Layer 4 of a small transformer language model trained on English Wikipedia (11 layers, counted from 0, width 96).
A neuron's activation on a vector x is GELU(gate . x) times (in . x), where the dot is the dot product.
The model reads these tokens: "ley" "," " " "CO" ";" " " "2" "0" "2" "0" " (" "9" "7" "8" "1" "9" "4" "5" "0" "9"

The vector x that enters this layer's MLP at each token. A number n stands for n times 0.037.
0 "ley": -11 -13 -35 4 28 -77 20 14 27 -36 -10 -2 -8 -15 56 59 -36 -23 33 -11 -6 -6 56 15 -43 42 18 10 -5 -31 20 69 8 41 17 -4 8 15 -2 -4 -9 23 -1 -29 -40 7 -2 5 -7 -10 70 -16 21 -2 -46 -45 40 10 -1 22 38 15 33 -9 -47 13 16 6 7 41 -24 -6 0 34 -3 -18 -7 -60 2 19 45 -16 11 -10 17 -59 -85 -3 16 23 -2 -13 20 33 -9 33
1 ",": 45 1 -1 -10 2 -45 3 0 5 1 -25 -14 -39 -39 51 25 -35 4 36 21 -10 -33 46 36 -3 59 0 23 -19 -5 14 51 -1 59 3 11 -24 49 20 30 -28 -33 -6 12 12 80 25 1 5 -26 46 -28 31 -12 -22 -58 15 9 -29 2 18 -14 -34 35 -7 -35 31 57 -6 34 -30 -7 4 19 29 -43 -32 -16 -16 31 11 -3 -10 -17 -2 -45 -38 -12 -17 36 72 -7 -2 3 -30 5
2 " ": 5 1 -8 3 -3 -7 -26 68 12 -21 -20 -27 -37 -3 29 43 1 39 8 14 15 10 16 44 -8 31 -3 8 -55 8 -31 0 -6 14 14 -20 8 22 -15 5 -8 -69 8 -15 -44 64 25 -18 -19 10 55 3 37 -51 60 -35 76 -4 -9 5 3 0 14 33 22 -31 40 3 59 -15 -15 2 -26 50 24 -18 -11 15 -2 -10 8 -8 3 -6 6 -60 -24 -35 -3 23 32 24 27 51 -17 -12
3 "CO": -49 -32 4 -30 39 -24 0 28 -6 -33 4 -32 -4 -25 -35 70 -13 4 14 -22 18 -33 39 -24 57 -3 23 8 -20 14 -5 22 37 5 -10 28 44 -6 3 28 -2 -7 46 -41 -45 -2 3 29 -42 8 -16 -2 36 -45 44 -3 7 24 43 -48 -10 -12 -62 -57 -48 -7 14 14 1 -1 -33 -62 26 44 1 -18 -25 -36 -7 -23 27 -1 14 -10 39 -44 -11 -28 -7 21 43 -4 55 5 6 15
4 ";": 15 54 25 -30 0 -35 -46 6 -3 -26 15 -5 -40 -12 39 13 28 11 2 -11 -7 -36 50 17 -17 55 -16 40 -67 30 -11 4 -23 14 -12 -8 12 20 13 46 -12 -12 -29 -9 29 66 30 34 -39 35 25 -37 50 -13 -5 -65 23 43 27 25 7 17 -36 15 2 -11 13 10 11 8 -7 7 32 53 24 -7 9 -53 18 10 28 19 -17 33 -18 -17 -16 -34 -53 40 32 -8 -9 0 -52 61
5 " ": -21 5 -8 12 8 -10 -37 91 3 -33 1 -29 -21 -2 1 39 17 57 4 26 15 1 12 36 2 22 -10 17 -58 17 -46 -1 -15 7 9 -27 21 29 1 -7 -8 -48 20 -22 -32 33 18 -12 -11 24 31 -18 31 -56 55 -35 80 24 -5 13 0 -9 11 28 17 -20 33 -4 83 -38 -11 6 -23 40 41 -14 11 14 4 -13 35 8 -17 13 18 -49 3 -40 -17 40 24 12 34 48 -13 -3
6 "2": -30 -8 38 8 33 -38 -79 39 -17 3 -10 28 -24 -15 -45 29 -21 15 5 32 17 -35 42 59 35 44 -17 -7 11 4 -24 44 -3 13 -31 22 27 14 14 44 -2 -22 -15 7 4 9 31 27 22 10 44 -45 -24 -35 29 -2 64 6 -14 -1 -6 -32 14 5 13 -27 2 -42 16 -18 -53 -30 -15 55 18 -27 6 -19 -74 -30 -48 16 -29 -23 24 8 7 -32 38 16 2 3 53 31 -15 15
7 "0": 1 10 -18 -38 59 -20 -92 17 14 -8 -10 -23 -27 -8 -42 18 -14 5 23 -11 15 -71 15 28 40 2 18 17 -28 -20 -29 20 -47 -5 2 12 5 21 -14 38 -3 -25 -22 22 11 13 13 49 45 -30 53 -2 -25 -47 2 -22 -21 -47 -23 9 -24 -18 53 -22 7 -9 14 -28 49 -19 -35 -25 -32 56 26 -58 -11 -30 -49 22 -21 14 -16 -40 20 -30 -5 -21 38 36 31 -9 22 14 -8 37
8 "2": -16 -15 6 -31 26 -23 -38 37 32 8 17 -45 23 -22 -29 60 -26 29 41 2 56 -19 48 29 32 51 -3 -8 25 26 -7 74 -26 12 -29 26 -40 2 12 94 6 0 -14 34 14 26 16 13 -5 22 30 -32 -45 -22 7 42 24 -5 27 33 9 -30 27 -37 39 35 -12 -35 10 -17 -44 -28 -13 41 1 -13 -42 11 -33 10 -4 0 0 -17 36 45 16 -32 18 9 12 2 12 39 8 52
9 "0": -1 -4 -14 -23 42 -54 -43 38 -22 -4 10 -29 -44 -23 -34 53 -13 19 29 -22 24 -49 11 5 21 11 -8 -14 -19 -36 -31 38 -11 -33 6 21 3 43 7 67 32 39 11 17 16 15 15 12 42 3 61 -11 -33 -59 -16 -23 12 -33 -28 -5 9 -24 19 -43 10 9 48 8 18 -11 -37 -13 -22 24 3 -55 -20 -29 0 37 50 -8 -7 -22 75 -12 -5 -2 7 10 45 -34 22 -11 -7 68
10 " (": -50 18 -21 -19 -25 -34 1 49 48 -49 20 -16 -1 -20 19 21 1 37 25 -15 -10 -11 30 -5 26 10 16 -27 -13 -36 -22 18 -36 13 -12 2 -37 15 -8 12 0 -10 2 21 -11 33 18 26 -29 11 44 -86 62 -45 38 0 11 -31 -30 17 44 -4 -30 4 16 61 74 -38 23 18 -23 13 26 60 22 -17 48 -28 31 -13 5 -43 13 25 50 -21 -55 -2 30 33 31 -6 -1 4 -20 1
11 "9": 8 35 48 -17 23 -48 -42 -13 -9 -19 -11 22 -29 -10 -22 59 -1 -36 32 21 35 -55 45 74 27 8 -29 -8 -6 -20 -35 44 0 20 10 -18 -5 44 -21 24 52 14 32 -43 19 6 -5 -35 10 0 52 -45 7 -42 54 -14 14 11 -15 -4 -33 -31 12 -19 18 -7 14 16 21 -23 -16 5 -40 63 35 11 28 -31 -47 18 12 18 -9 -35 14 -33 31 -26 29 35 -19 -14 48 15 0 -2
12 "7": -14 40 41 -29 26 -35 -15 5 -13 11 20 14 -68 5 -23 41 14 -54 43 6 54 -48 47 27 14 8 -18 9 14 -23 -38 58 12 3 -41 -22 -19 39 -9 35 38 17 28 0 18 -8 -3 -30 21 -2 63 -12 -25 -48 44 -39 -13 -4 -21 8 14 -21 -2 -38 -7 -8 30 23 43 -17 -59 0 -23 29 34 -31 28 -16 -44 -22 40 3 -23 -24 22 -1 21 -30 17 4 -12 5 35 36 2 47
13 "8": -34 33 14 -25 32 -44 -16 40 4 -25 18 13 -59 17 -7 50 7 -31 39 20 60 -39 34 22 5 8 0 7 -1 -37 -38 45 19 -23 -39 -26 -19 52 -34 33 13 31 5 -13 11 3 0 -11 1 8 69 6 -30 -51 13 -9 8 -10 -41 26 16 -42 0 -29 -21 24 20 51 14 10 -58 -18 -28 61 20 -28 0 14 -12 4 41 1 -17 -25 57 10 13 -13 43 39 25 -20 17 18 5 56
14 "1": -36 25 -13 -25 45 -44 -31 65 15 -8 9 22 -48 -2 -10 47 -13 -6 7 14 26 -39 34 28 -8 10 -13 0 2 -40 -23 60 5 -23 -26 18 -28 30 -11 47 22 50 -4 -21 -6 9 41 -10 -12 5 59 -14 -14 -56 -21 1 34 -8 -34 10 38 -38 -2 -25 -19 8 30 22 14 -4 -56 -37 -35 79 19 -49 -3 1 -6 -18 22 10 18 -32 48 -10 30 -11 19 20 40 -29 18 -2 7 60
15 "9": -37 42 1 -13 52 -60 -33 48 -5 -36 -5 6 -26 -15 -6 59 -14 -30 -2 6 25 -64 29 31 -22 10 6 -1 -3 -40 -35 50 2 -2 18 -2 -11 31 -51 42 27 42 14 2 9 26 21 -37 4 -1 44 -26 -14 -59 -23 -1 11 -27 -37 25 18 -37 -1 -36 -23 28 26 41 7 -6 -41 -29 -45 57 21 -25 12 -41 -12 12 5 2 5 -44 53 -28 0 -12 13 34 15 -39 28 12 4 41
16 "4": -30 29 19 1 62 -68 2 35 10 -2 20 -6 -25 -14 -1 68 -28 -32 43 18 45 -47 34 17 -7 31 -13 -19 19 -48 -34 53 20 24 -10 0 -11 9 -1 63 10 59 -2 4 -3 3 24 -17 -13 -5 41 -12 9 -59 -5 -3 33 -46 -30 37 15 -24 -2 -16 -26 47 17 31 19 12 -48 -37 -54 50 6 -18 0 -37 -14 -13 -12 8 15 3 36 -37 -32 -9 -5 -2 36 -50 6 37 -5 38
17 "5": -31 31 27 13 56 -57 -2 29 12 -2 11 -8 -28 -4 8 63 -7 -48 22 -8 35 -39 32 18 -16 24 -13 -5 22 -35 -19 44 7 18 -14 2 -7 27 -12 48 31 42 25 -7 8 18 33 -11 0 -6 28 -8 13 -59 -19 -10 29 -55 -37 26 33 -12 10 -11 -19 29 25 27 18 14 -55 -37 -40 65 16 -38 20 -40 -3 -6 -9 10 17 -3 63 -40 -21 -15 -20 32 32 -66 18 26 -10 51
18 "0": -6 35 -14 -5 67 -53 -22 40 7 16 -2 -25 -53 -14 -5 49 -6 -27 27 -17 9 -39 29 13 -18 10 14 -8 -3 -19 -25 41 -4 2 6 4 18 38 -8 42 23 44 5 6 -9 25 19 -18 10 -25 39 -18 24 -58 -40 -23 24 -40 -34 3 16 -25 29 -20 -18 7 26 26 8 -8 -41 -25 -37 65 11 -54 8 -50 -11 -10 -3 -3 -2 -33 72 -52 -37 -28 0 25 40 -60 14 18 -21 43
19 "9": -16 50 21 1 53 -61 -30 41 -4 -11 -14 -8 -31 -22 -7 69 -2 -33 7 5 24 -53 30 38 -12 22 -5 -2 3 -17 -21 64 15 20 17 1 -10 26 -35 42 35 46 17 -15 18 25 15 -46 -7 -2 30 -24 2 -48 -18 -1 31 -19 -34 27 27 -40 9 -31 -20 32 18 48 -12 -3 -43 -6 -34 63 37 -7 13 -40 -4 19 5 -4 -3 -41 49 -49 -43 -16 -8 37 3 -52 24 24 -3 23

Each question shows the input weights of one neuron of the MLP. A number n stands for n times 0.0037.

n185 gate: 5 12 -6 -4 -1 18 -3 23 -24 -29 -9 -19 9 3 -8 -3 -38 -14 -10 0 -11 12 -25 20 6 18 79 0 -15 14 7 -5 -29 14 -24 11 -7 -8 -16 -10 -12 15 20 -41 43 -48 7 -41 18 4 23 -1 -17 -18 -12 9 -14 -48 24 -10 3 -53 -25 -3 20 -27 -28 5 34 -23 -31 38 -36 -6 -7 -25 24 -3 42 27 -9 17 -49 19 6 -6 -11 -7 18 -29 31 -23 0 -42 4 34
n185 in: -8 -18 -19 -25 -1 -3 22 -4 -3 -9 26 -8 -1 -51 -3 16 -9 20 11 -4 4 35 2 40 -8 39 10 -12 17 -9 3 -5 10 17 23 6 19 -3 -23 -16 38 46 -10 -40 -11 7 31 13 -32 -44 8 -5 2 6 -23 12 5 -25 11 38 15 5 -7 10 -20 3 -20 -5 19 -9 16 28 -1 -1 -7 3 36 9 14 15 6 -10 -8 15 27 6 38 16 8 -9 -29 -27 -16 51 6 -3
On which token does it fire most? 15 "9"

n0 gate: 44 29 25 -9 23 50 -16 19 -14 0 5 42 -29 -6 -8 -27 -11 -3 17 -25 12 53 26 59 -16 27 37 54 43 32 20 1 0 34 -18 -13 -33 -40 11 -3 18 -41 16 -11 -11 7 -3 14 29 -8 -31 -3 -20 5 11 -62 -29 18 10 -11 19 -19 45 -2 -5 -41 21 7 -29 46 20 40 -5 8 19 -7 25 -13 23 20 8 24 51 -18 11 3 3 -41 13 -23 24 -18 -12 -34 17 -12
n0 in: -16 -33 0 -20 10 7 0 4 -30 -26 -14 -30 -4 6 -22 -8 -23 18 4 6 -19 5 51 30 -5 -33 17 -9 57 -23 -13 -11 -25 17 -48 4 -4 14 -6 -4 -21 12 -31 -24 21 45 15 21 20 -34 -2 3 -48 -9 -26 -1 -4 42 -9 54 -24 -9 -6 19 1 24 14 14 25 19 54 -19 41 17 33 -54 -13 -21 36 47 -30 9 23 6 11 -21 12 30 8 15 -35 -29 1 -14 10 -12
On which token does it fire most, and how strongly? 1 ",", at about 1.3

n141 gate: -17 17 20 -14 -38 13 -24 29 -10 -13 7 10 9 -15 -23 19 -18 -3 2 -9 -12 -15 18 28 1 14 15 -10 -19 -10 -1 -12 11 16 -21 26 8 -34 -26 -24 -10 -21 -14 -4 -7 41 -19 -4 6 -41 -16 -30 30 2 -35 -7 -5 -20 -21 -2 13 2 -8 -10 7 0 -7 -7 -12 6 27 -14 10 25 11 21 -5 10 -10 -25 5 -13 -1 -42 13 -3 -13 15 10 -6 6 -5 -4 5 9 12
n141 in: -24 2 15 -4 -21 17 -8 22 6 -32 -2 24 7 -25 14 2 -21 11 24 0 -13 14 24 -2 -7 0 -32 -1 -24 -5 -2 7 -14 27 -27 5 16 1 -62 -17 -17 14 1 2 48 16 -4 3 -7 -18 -12 -8 -13 33 -17 -24 -10 -8 19 -27 23 -37 -15 -2 -21 -8 8 -21 -8 -19 22 -12 -41 -3 -20 -8 -1 19 14 -20 13 -19 -37 -25 26 15 -18 1 -38 -9 14 5 -19 10 -10 35
Its three highest activations, in order, are on tokens 10 " (", 15 "9", 1 ","

n108 gate: 12 24 42 -22 27 31 40 6 24 -40 12 -3 1 -52 -7 22 -40 4 25 5 -25 0 -14 22 0 13 34 24 19 25 -13 -16 35 -22 -13 11 73 10 17 20 -7 19 11 -6 -6 4 43 -7 -4 13 18 22 -34 -29 23 22 20 -52 24 17 -7 -1 -11 23 8 23 -11 27 -37 18 4 24 9 3 -9 -16 27 17 -19 -11 12 22 -1 29 -17 37 -4 -15 -7 -29 -11 21 -6 0 -5 -1
n108 in: 2 8 -52 -8 23 -14 33 35 -20 31 18 39 16 18 7 -43 -12 -31 0 -17 9 -33 -10 10 44 0 -4 4 -20 -12 -18 -53 -27 22 -12 -9 -19 -32 -48 -8 -27 17 11 10 32 42 20 3 26 16 50 21 28 44 -6 -20 -4 3 -23 -13 11 -34 0 -16 17 -9 32 -4 15 15 4 13 41 40 4 24 -6 3 -1 20 6 -20 -7 -44 -1 8 20 19 10 12 27 36 30 -26 8 1
On which token does it fire most? 13 "8"

n107 gate: 14 -15 7 -10 -5 -2 -26 -15 14 16 -11 19 3 -4 -50 -5 6 1 22 -6 32 23 3 -34 -7 24 -8 -11 -35 -3 -14 -34 23 -12 7 -12 18 4 1 19 -5 19 16 13 -7 4 10 -14 -13 7 -8 10 -4 63 42 31 -2 -17 -14 -26 8 -18 -8 -46 42 -55 -31 -3 12 -13 -14 -33 45 9 5 16 42 7 -46 17 -8 -48 -15 21 -10 -10 -6 8 19 12 12 -6 3 -9 -12 -3
n107 in: -42 39 20 3 -27 -3 2 -6 -4 -8 21 -19 -33 -7 -20 5 -5 30 -22 24 -6 20 26 30 -8 -18 38 -17 6 14 7 16 11 4 -2 26 -17 -32 10 2 35 -28 2 -13 0 -10 -41 3 -9 -1 13 8 8 -20 -5 4 -35 23 -16 12 -52 10 10 9 9 13 12 -19 -13 -12 -41 25 13 14 21 19 -32 12 18 -17 -13 28 -11 -3 -24 50 -11 4 -29 -12 4 28 15 9 4 -3
Its three highest activations, in order, are on tokens 6 "2", 18 "0", 17 "5"

n79 gate: 4 -46 19 45 2 -14 16 11 -29 18 -15 -16 -12 -14 7 -8 -16 -43 46 13 27 -32 19 13 -13 2 -3 1 -4 -9 5 -5 8 38 23 7 3 14 11 -17 35 0 1 -25 -9 -10 -30 7 -20 2 2 -26 -4 -13 -1 -16 -24 -12 -4 -16 8 -17 -13 -15 19 12 17 25 -22 -9 23 -2 16 38 -16 7 -8 26 -21 -13 17 13 2 -31 -23 32 -33 -9 -15 -2 18 3 17 10 -14 10
n79 in: -6 3 19 41 -3 -32 -33 -6 6 -12 -4 2 10 -8 4 43 -3 31 15 15 -15 -35 -32 19 -29 -19 -43 -12 -3 8 5 -20 2 28 -67 13 -44 14 -7 15 29 -25 -16 3 -34 -17 -37 -24 -8 -14 -34 -27 -21 -2 8 1 4 4 9 -17 -2 15 7 -22 -31 21 -19 -31 -4 -17 34 -3 -16 12 -18 14 53 14 -9 14 38 -21 15 -17 19 24 7 -15 4 24 4 7 7 -20 12 21
On which token does it fire most? 11 "9"

n9 gate: 6 -21 35 -4 10 -7 3 7 21 17 23 -8 15 -31 12 56 7 16 -4 -18 8 -17 5 8 -34 -9 -13 28 7 26 61 -11 23 -15 -2 -56 20 -11 -5 25 16 2 -3 15 -22 -18 1 -21 10 -16 -17 -14 28 -13 -1 1 20 -40 22 36 -20 -36 18 7 -20 -1 -32 21 -27 14 46 -7 2 15 4 -5 25 -7 -20 -2 10 -32 25 -29 13 -5 7 -21 6 -5 -42 -28 -17 -2 20 -4
n9 in: -10 -14 25 -13 -7 -25 -15 8 19 7 0 -16 -7 -27 5 62 -13 12 6 -20 11 -20 3 19 -21 -13 -4 15 6 32 26 21 17 -8 -2 -40 19 -28 -15 -4 6 5 -18 -1 -11 -16 14 6 -8 -14 -9 11 22 -26 0 -12 0 -4 23 14 5 -19 7 0 -8 11 -20 12 -1 10 12 -10 -12 18 16 -1 9 18 -14 -7 6 -29 3 -23 24 0 13 -18 13 -11 -13 -2 -15 18 -3 -17
On which token does it fire most? 19 "9"

n126 gate: 13 1 3 -15 11 0 15 34 -6 10 2 4 -43 4 31 22 -19 6 15 -5 -8 -5 3 28 -12 8 23 -4 -6 24 1 16 11 4 -12 -29 23 12 13 4 -28 6 8 -25 -5 12 -5 22 8 24 1 -6 21 -29 -25 11 -14 -4 7 -13 -9 -6 -6 13 -33 2 2 18 -12 14 -21 24 -8 41 -5 -8 7 36 29 -27 18 -3 6 12 -33 -37 8 21 14 1 -7 -28 2 12 15 0
n126 in: -5 17 -17 12 20 -39 -14 9 -31 24 34 -19 -7 -24 19 -34 -4 -11 4 -41 3 23 1 14 14 -24 -17 -8 10 -30 23 -4 -27 -1 -2 34 -23 22 -27 1 -22 14 52 -27 17 8 -47 23 6 -38 4 -2 -19 -13 -8 12 -15 -4 -47 12 24 17 8 23 19 -6 45 -32 -1 32 7 4 22 22 -12 -22 4 0 -31 -8 9 8 -14 29 28 -27 -22 20 16 -3 -20 20 4 8 -8 -32
Its three highest activations, in order, are on tokens 0 "ley", 18 "0", 17 "5"

n74 gate: 17 -12 -40 9 -25 -6 -31 -18 -29 52 70 -29 4 11 27 6 14 -10 -17 -10 -17 -1 13 32 41 8 -9 21 -21 -24 -13 -32 70 18 13 -32 -24 48 44 -23 5 -26 -14 -20 -14 22 -18 51 36 4 29 -10 -14 -7 -15 -22 -49 -1 23 -2 24 -1 -22 -35 20 35 24 -37 21 26 7 -32 18 -11 -7 9 -31 20 -30 1 5 -2 30 23 8 15 16 64 2 -2 -2 -26 29 41 -3 -12
n74 in: -17 -23 44 -16 -6 -16 6 19 -5 -30 -21 -3 -1 23 -23 17 15 19 1 -13 -23 -13 -30 25 57 19 28 29 31 5 38 -12 21 -30 -35 -1 11 5 11 48 52 26 -19 20 -31 -25 5 -39 29 16 -27 0 5 -39 21 -12 -30 -8 -5 31 -11 -2 -15 -1 23 14 -35 -1 -11 -42 32 30 19 -62 7 16 -15 -5 6 18 -6 -17 36 6 25 -13 -31 -24 -6 17 -10 -22 -22 13 -7 20
On which token does it fire most? 9 "0"

n122 gate: -1 -7 -4 30 13 -11 12 -5 1 -42 -9 1 30 7 6 -3 -36 -30 -1 34 14 -4 15 6 -27 -19 18 -45 18 23 -15 0 -12 15 -24 -36 6 36 -18 -13 -19 19 -19 -18 17 8 -10 44 -24 23 -32 27 -14 -11 -17 -10 18 -9 -29 37 19 -17 6 25 14 11 -1 -25 -3 23 21 -20 21 24 16 -11 6 33 -27 -17 -47 22 -8 -40 -25 -11 7 -3 -22 39 14 19 -12 18 26 48
n122 in: -28 11 -20 -3 -36 5 -6 -20 35 -6 40 -3 4 39 -25 8 -5 15 30 35 14 -43 30 -33 10 32 17 16 19 5 3 33 -2 -7 29 4 -38 11 -1 2 -17 10 -55 3 30 16 -2 1 29 10 1 -17 -32 -11 8 18 18 13 37 -43 -6 -8 8 0 -23 -27 -20 22 17 -15 -28 -22 0 -26 4 -15 -9 14 12 -9 4 9 -2 -10 9 -8 -26 17 12 33 -7 -11 11 -20 1 20
On which token does it fire most? 13 "8"

n138 gate: -8 -34 7 0 -3 4 15 15 -17 -10 30 30 16 -35 55 8 -12 4 -30 11 13 17 -10 8 28 -4 -14 1 -34 6 -9 -17 -14 -4 22 24 24 3 4 -9 9 8 8 -23 -29 6 -56 44 31 -24 -5 -9 -15 -30 -23 -7 -38 30 -19 -6 15 11 16 7 24 21 12 -42 -15 -6 20 1 17 32 13 39 2 26 -22 13 -10 -31 9 -25 -21 14 25 -9 -8 -1 54 -4 37 31 21 -9
n138 in: 42 0 4 32 -1 13 -24 -34 7 13 -19 27 -17 8 -31 7 -2 -14 11 19 38 -15 -35 -7 15 8 -1 8 -1 -21 -9 20 6 5 -2 22 -9 3 8 -20 49 -9 24 6 -24 2 9 46 -17 -14 -6 -6 -24 -9 20 12 -12 14 -26 -13 5 3 23 -4 19 18 24 25 -19 -5 -1 24 -29 -22 -9 25 -11 44 26 -1 7 18 4 -1 8 36 -6 9 28 13 -33 13 -6 -12 15 -25
On which token does it fire most, and how strongly? 4 ";", at about 0.36

n14 gate: -16 -8 -5 -13 21 -1 -23 37 34 -13 -27 16 -34 3 24 12 -33 1 -35 5 17 -15 -12 -24 21 -6 -4 10 -29 22 17 -16 29 28 1 25 17 -13 6 -17 -23 -14 19 -22 9 -13 -31 -19 -2 -14 30 -29 11 6 26 -36 -2 -5 54 -51 6 19 2 -3 -4 -16 -22 2 18 5 -26 -2 22 -9 3 5 -2 -11 7 6 -37 -1 -40 2 -5 10 -27 -9 6 18 13 21 28 13 6 7
n14 in: -15 1 0 32 32 -16 -39 7 5 -25 7 16 10 -11 3 8 -17 -23 -1 38 25 -28 11 19 -22 0 17 -9 -25 4 8 -13 -27 38 -3 -21 5 -12 -7 6 -5 -11 14 -28 -10 -14 -28 12 29 -22 34 -3 23 22 5 2 7 11 26 -6 -13 -18 -20 -17 -8 -30 -11 16 20 20 -27 8 -1 -21 -17 1 5 3 35 -20 -45 5 -28 -1 -10 25 -14 -16 11 28 6 30 2 22 -40 16
On which token does it fire most, and how strongly? 6 "2", at about 1.9

n105 gate: 26 14 33 7 -9 -6 -3 3 2 29 27 -12 22 -3 8 -16 24 8 3 6 10 3 5 -28 -31 15 -20 -15 -33 -9 5 28 4 -3 10 -2 -39 9 1 44 43 5 -22 24 7 -43 -6 -8 34 -27 -26 -11 -17 5 14 -17 -15 28 19 3 -23 16 -1 -6 11 7 -36 10 10 16 13 -23 8 12 26 -5 -37 0 -20 -13 -8 -5 25 -32 6 -33 18 1 -31 21 -1 13 -20 -22 -26 -39
n105 in: -8 27 26 0 -2 27 -27 1 -33 7 10 6 -19 -48 -17 23 19 -36 19 6 -19 -25 -5 25 -43 -63 -25 -14 -4 -16 60 -9 12 -13 -19 -16 -17 50 17 11 -8 22 29 -6 2 -60 18 15 49 -60 25 -11 20 18 -17 -36 -14 1 40 65 -27 -20 10 -12 69 57 -16 41 12 -12 -26 -17 -28 2 -20 28 -33 -1 7 20 -17 7 -38 38 -2 -53 -8 -14 -27 21 27 -1 0 -1 -20 9
On which token does it fire most? 11 "9"

n67 gate: -34 -2 -28 1 40 2 -26 3 -1 -47 14 6 22 3 -25 -15 -21 -33 -11 12 -32 -24 -13 -21 7 38 -9 -19 29 -17 -35 -32 -26 7 48 11 22 9 -27 0 6 -1 42 0 -14 -4 -35 -1 -36 -5 32 -9 -25 43 -34 -6 30 -41 -13 20 40 -35 -44 -25 -4 35 -21 7 28 13 -12 -14 31 -12 7 3 5 1 -6 15 -18 8 -37 14 21 -26 -31 19 -21 10 10 26 -34 -4 14 -2
n67 in: 1 0 -10 10 -14 4 -44 2 -15 -31 7 -43 -11 -2 -8 -10 -14 -47 -17 11 -22 -10 -1 -17 -17 17 -11 15 24 -11 -34 19 -9 -11 24 38 5 12 -22 14 17 7 43 -14 -16 -16 4 -23 -46 -9 6 -10 -16 20 -25 12 12 -12 -21 18 9 8 -35 -43 -21 59 20 -19 21 15 -10 7 32 2 -5 -5 -4 4 40 -11 0 -11 -1 -11 -13 -8 2 12 -33 2 22 10 -35 1 3 9
On which token does it fire most? 15 "9"

n25 gate: 15 0 -20 -10 -14 17 -20 -20 25 -26 5 12 -9 -12 26 22 -11 6 12 28 23 9 -14 -25 16 8 34 26 -23 21 -29 33 14 18 -3 -19 5 -20 -15 25 34 1 -31 -40 33 34 -21 -18 17 16 17 -1 3 -8 -16 19 -2 -8 20 -2 20 30 43 -8 10 -6 19 -11 -24 -13 -33 5 -2 16 -6 48 -3 6 -10 -26 10 2 18 1 10 18 -29 21 -14 18 61 20 -4 -18 5 1
n25 in: -22 -1 3 21 19 -9 -23 25 -49 -17 31 -4 -13 -20 -12 -29 -20 -23 13 2 -19 23 -7 16 0 1 3 13 6 26 -6 21 -23 -38 -2 2 4 20 -17 -9 -8 20 -8 -3 -17 -19 14 -7 -15 -12 -26 7 -1 -1 8 -14 31 -3 9 -11 -14 14 -19 -32 14 0 -20 4 18 -30 59 9 33 -2 -5 -7 25 -22 15 28 12 24 -22 46 20 -21 8 -26 5 -22 -2 -34 -17 13 -51 24
On which token does it fire most? 4 ";"

n81 gate: 1 9 11 -26 -9 32 -14 12 -22 36 20 -29 32 -18 21 18 -11 -17 35 -8 49 -10 2 -2 -35 -22 -43 -9 -25 6 45 -9 28 4 -8 22 -32 4 21 25 -24 -26 0 -23 14 1 -36 -7 -19 21 -22 -11 35 -1 -25 22 -13 19 -35 23 -2 3 41 -30 6 17 -2 -20 -4 28 -1 38 48 12 14 3 -17 27 -46 26 28 -5 -15 1 -7 4 -12 51 5 -21 7 37 15 11 5 -6
n81 in: -9 -14 -3 70 2 35 5 -12 15 32 27 23 -9 17 0 -12 -27 9 39 -22 21 15 -22 34 35 -1 -13 15 26 14 -46 -29 -50 25 1 -2 -1 -12 24 18 6 -15 -43 -19 8 -16 -6 -31 9 -29 -33 -7 -1 -9 -1 -2 7 1 -7 1 -33 -18 -8 17 -8 -7 16 0 -14 26 -8 -3 -18 1 7 -22 26 -4 -10 13 -16 -19 -16 -53 37 25 9 -32 -9 11 -6 8 -7 -6 2 29
On which token does it fire most? 8 "2"

n96 gate: 2 5 -21 56 -47 -1 -2 2 16 17 -35 -14 -44 22 17 13 -24 2 -15 28 34 -12 22 -11 -20 -5 6 27 44 -32 -1 20 -38 -7 16 -12 -27 -49 -1 -12 41 -7 -39 44 34 -11 20 13 -6 -37 -12 17 -59 -22 2 -16 -36 12 17 35 -18 15 -12 -3 -19 -18 -26 1 -23 -38 22 -21 23 -5 -8 34 -19 -27 7 -18 1 46 21 34 -47 -4 -45 -4 7 25 -2 -5 13 -4 53 -45
n96 in: -22 -34 29 36 -3 18 -25 -8 -1 -8 -7 22 -8 13 10 1 -25 -42 11 18 0 10 18 -4 1 29 13 39 3 15 -14 -3 -33 0 22 5 28 38 7 3 -15 39 -22 45 16 21 7 42 0 8 -1 -5 36 -44 20 -11 2 -18 4 28 -5 12 -6 -50 11 18 -22 -13 12 -3 17 -11 4 -31 -4 40 13 12 -4 -30 -41 -29 11 8 -5 25 9 16 20 3 6 -35 17 -53 16 -10
On which token does it fire most? 2 " "

n66 gate: -18 -10 -25 4 41 15 15 20 6 26 12 -57 -14 10 8 -9 6 -7 -19 8 -15 -6 36 -28 -11 14 -21 22 -6 -3 -24 9 23 30 20 34 13 41 29 -1 23 -44 -25 5 35 6 12 3 -47 -10 26 -3 -27 33 29 -8 -23 3 29 -26 1 24 7 17 -30 -3 8 2 38 -18 -17 10 27 -18 -22 -22 45 12 -8 -33 -20 16 -20 -1 8 -16 -4 15 37 6 -13 7 14 10 18 -2
n66 in: 34 1 -21 -8 -28 -7 -34 -22 -20 -10 9 25 5 8 -26 -7 -2 -22 6 12 23 46 5 1 -38 22 4 -29 1 -4 29 -28 -3 1 -26 3 -14 -12 -39 13 -31 29 41 14 -29 -24 -13 -16 13 23 8 7 2 18 12 -11 10 -15 3 26 -12 1 8 -12 34 17 2 10 0 -14 31 -34 -46 -13 21 7 -22 -17 -16 -1 -7 18 24 -4 -8 -17 3 -4 -33 -5 46 13 -5 25 19 3
On which token does it fire most, and how strongly? 2 " ", at about 0.13

n171 gate: 11 12 17 2 -5 -9 -1 17 -14 10 4 -9 3 0 43 14 2 -1 -20 -1 12 -33 10 -11 -3 8 6 12 -1 7 -7 8 9 10 49 -12 -6 -31 -12 -42 -22 3 -6 -15 -19 28 -23 4 -25 38 -12 -11 -23 -42 -19 -3 -19 8 -27 -6 16 -11 -26 21 -21 18 29 -22 -18 -9 5 -1 -1 10 4 24 13 -29 -15 15 10 -8 15 -12 8 15 11 -29 -9 7 8 22 -27 -16 -12 -6
n171 in: 43 18 14 25 4 -41 -22 -1 -10 -12 -18 6 12 -14 28 -11 -33 44 9 12 20 -6 17 -3 -13 -11 -29 -1 -14 37 13 -8 17 17 -7 -27 18 -21 1 -27 -3 -41 2 -17 -3 9 -27 3 -24 31 4 26 -30 -33 -33 -8 -9 28 -25 15 -18 -3 -32 29 -12 13 35 -15 -24 5 15 -31 13 -3 3 -18 3 -26 -11 12 -8 11 34 -1 3 -5 12 -24 13 23 1 -12 -9 5 23 2
On which token does it fire most, and how strongly? 4 ";", at about 1.4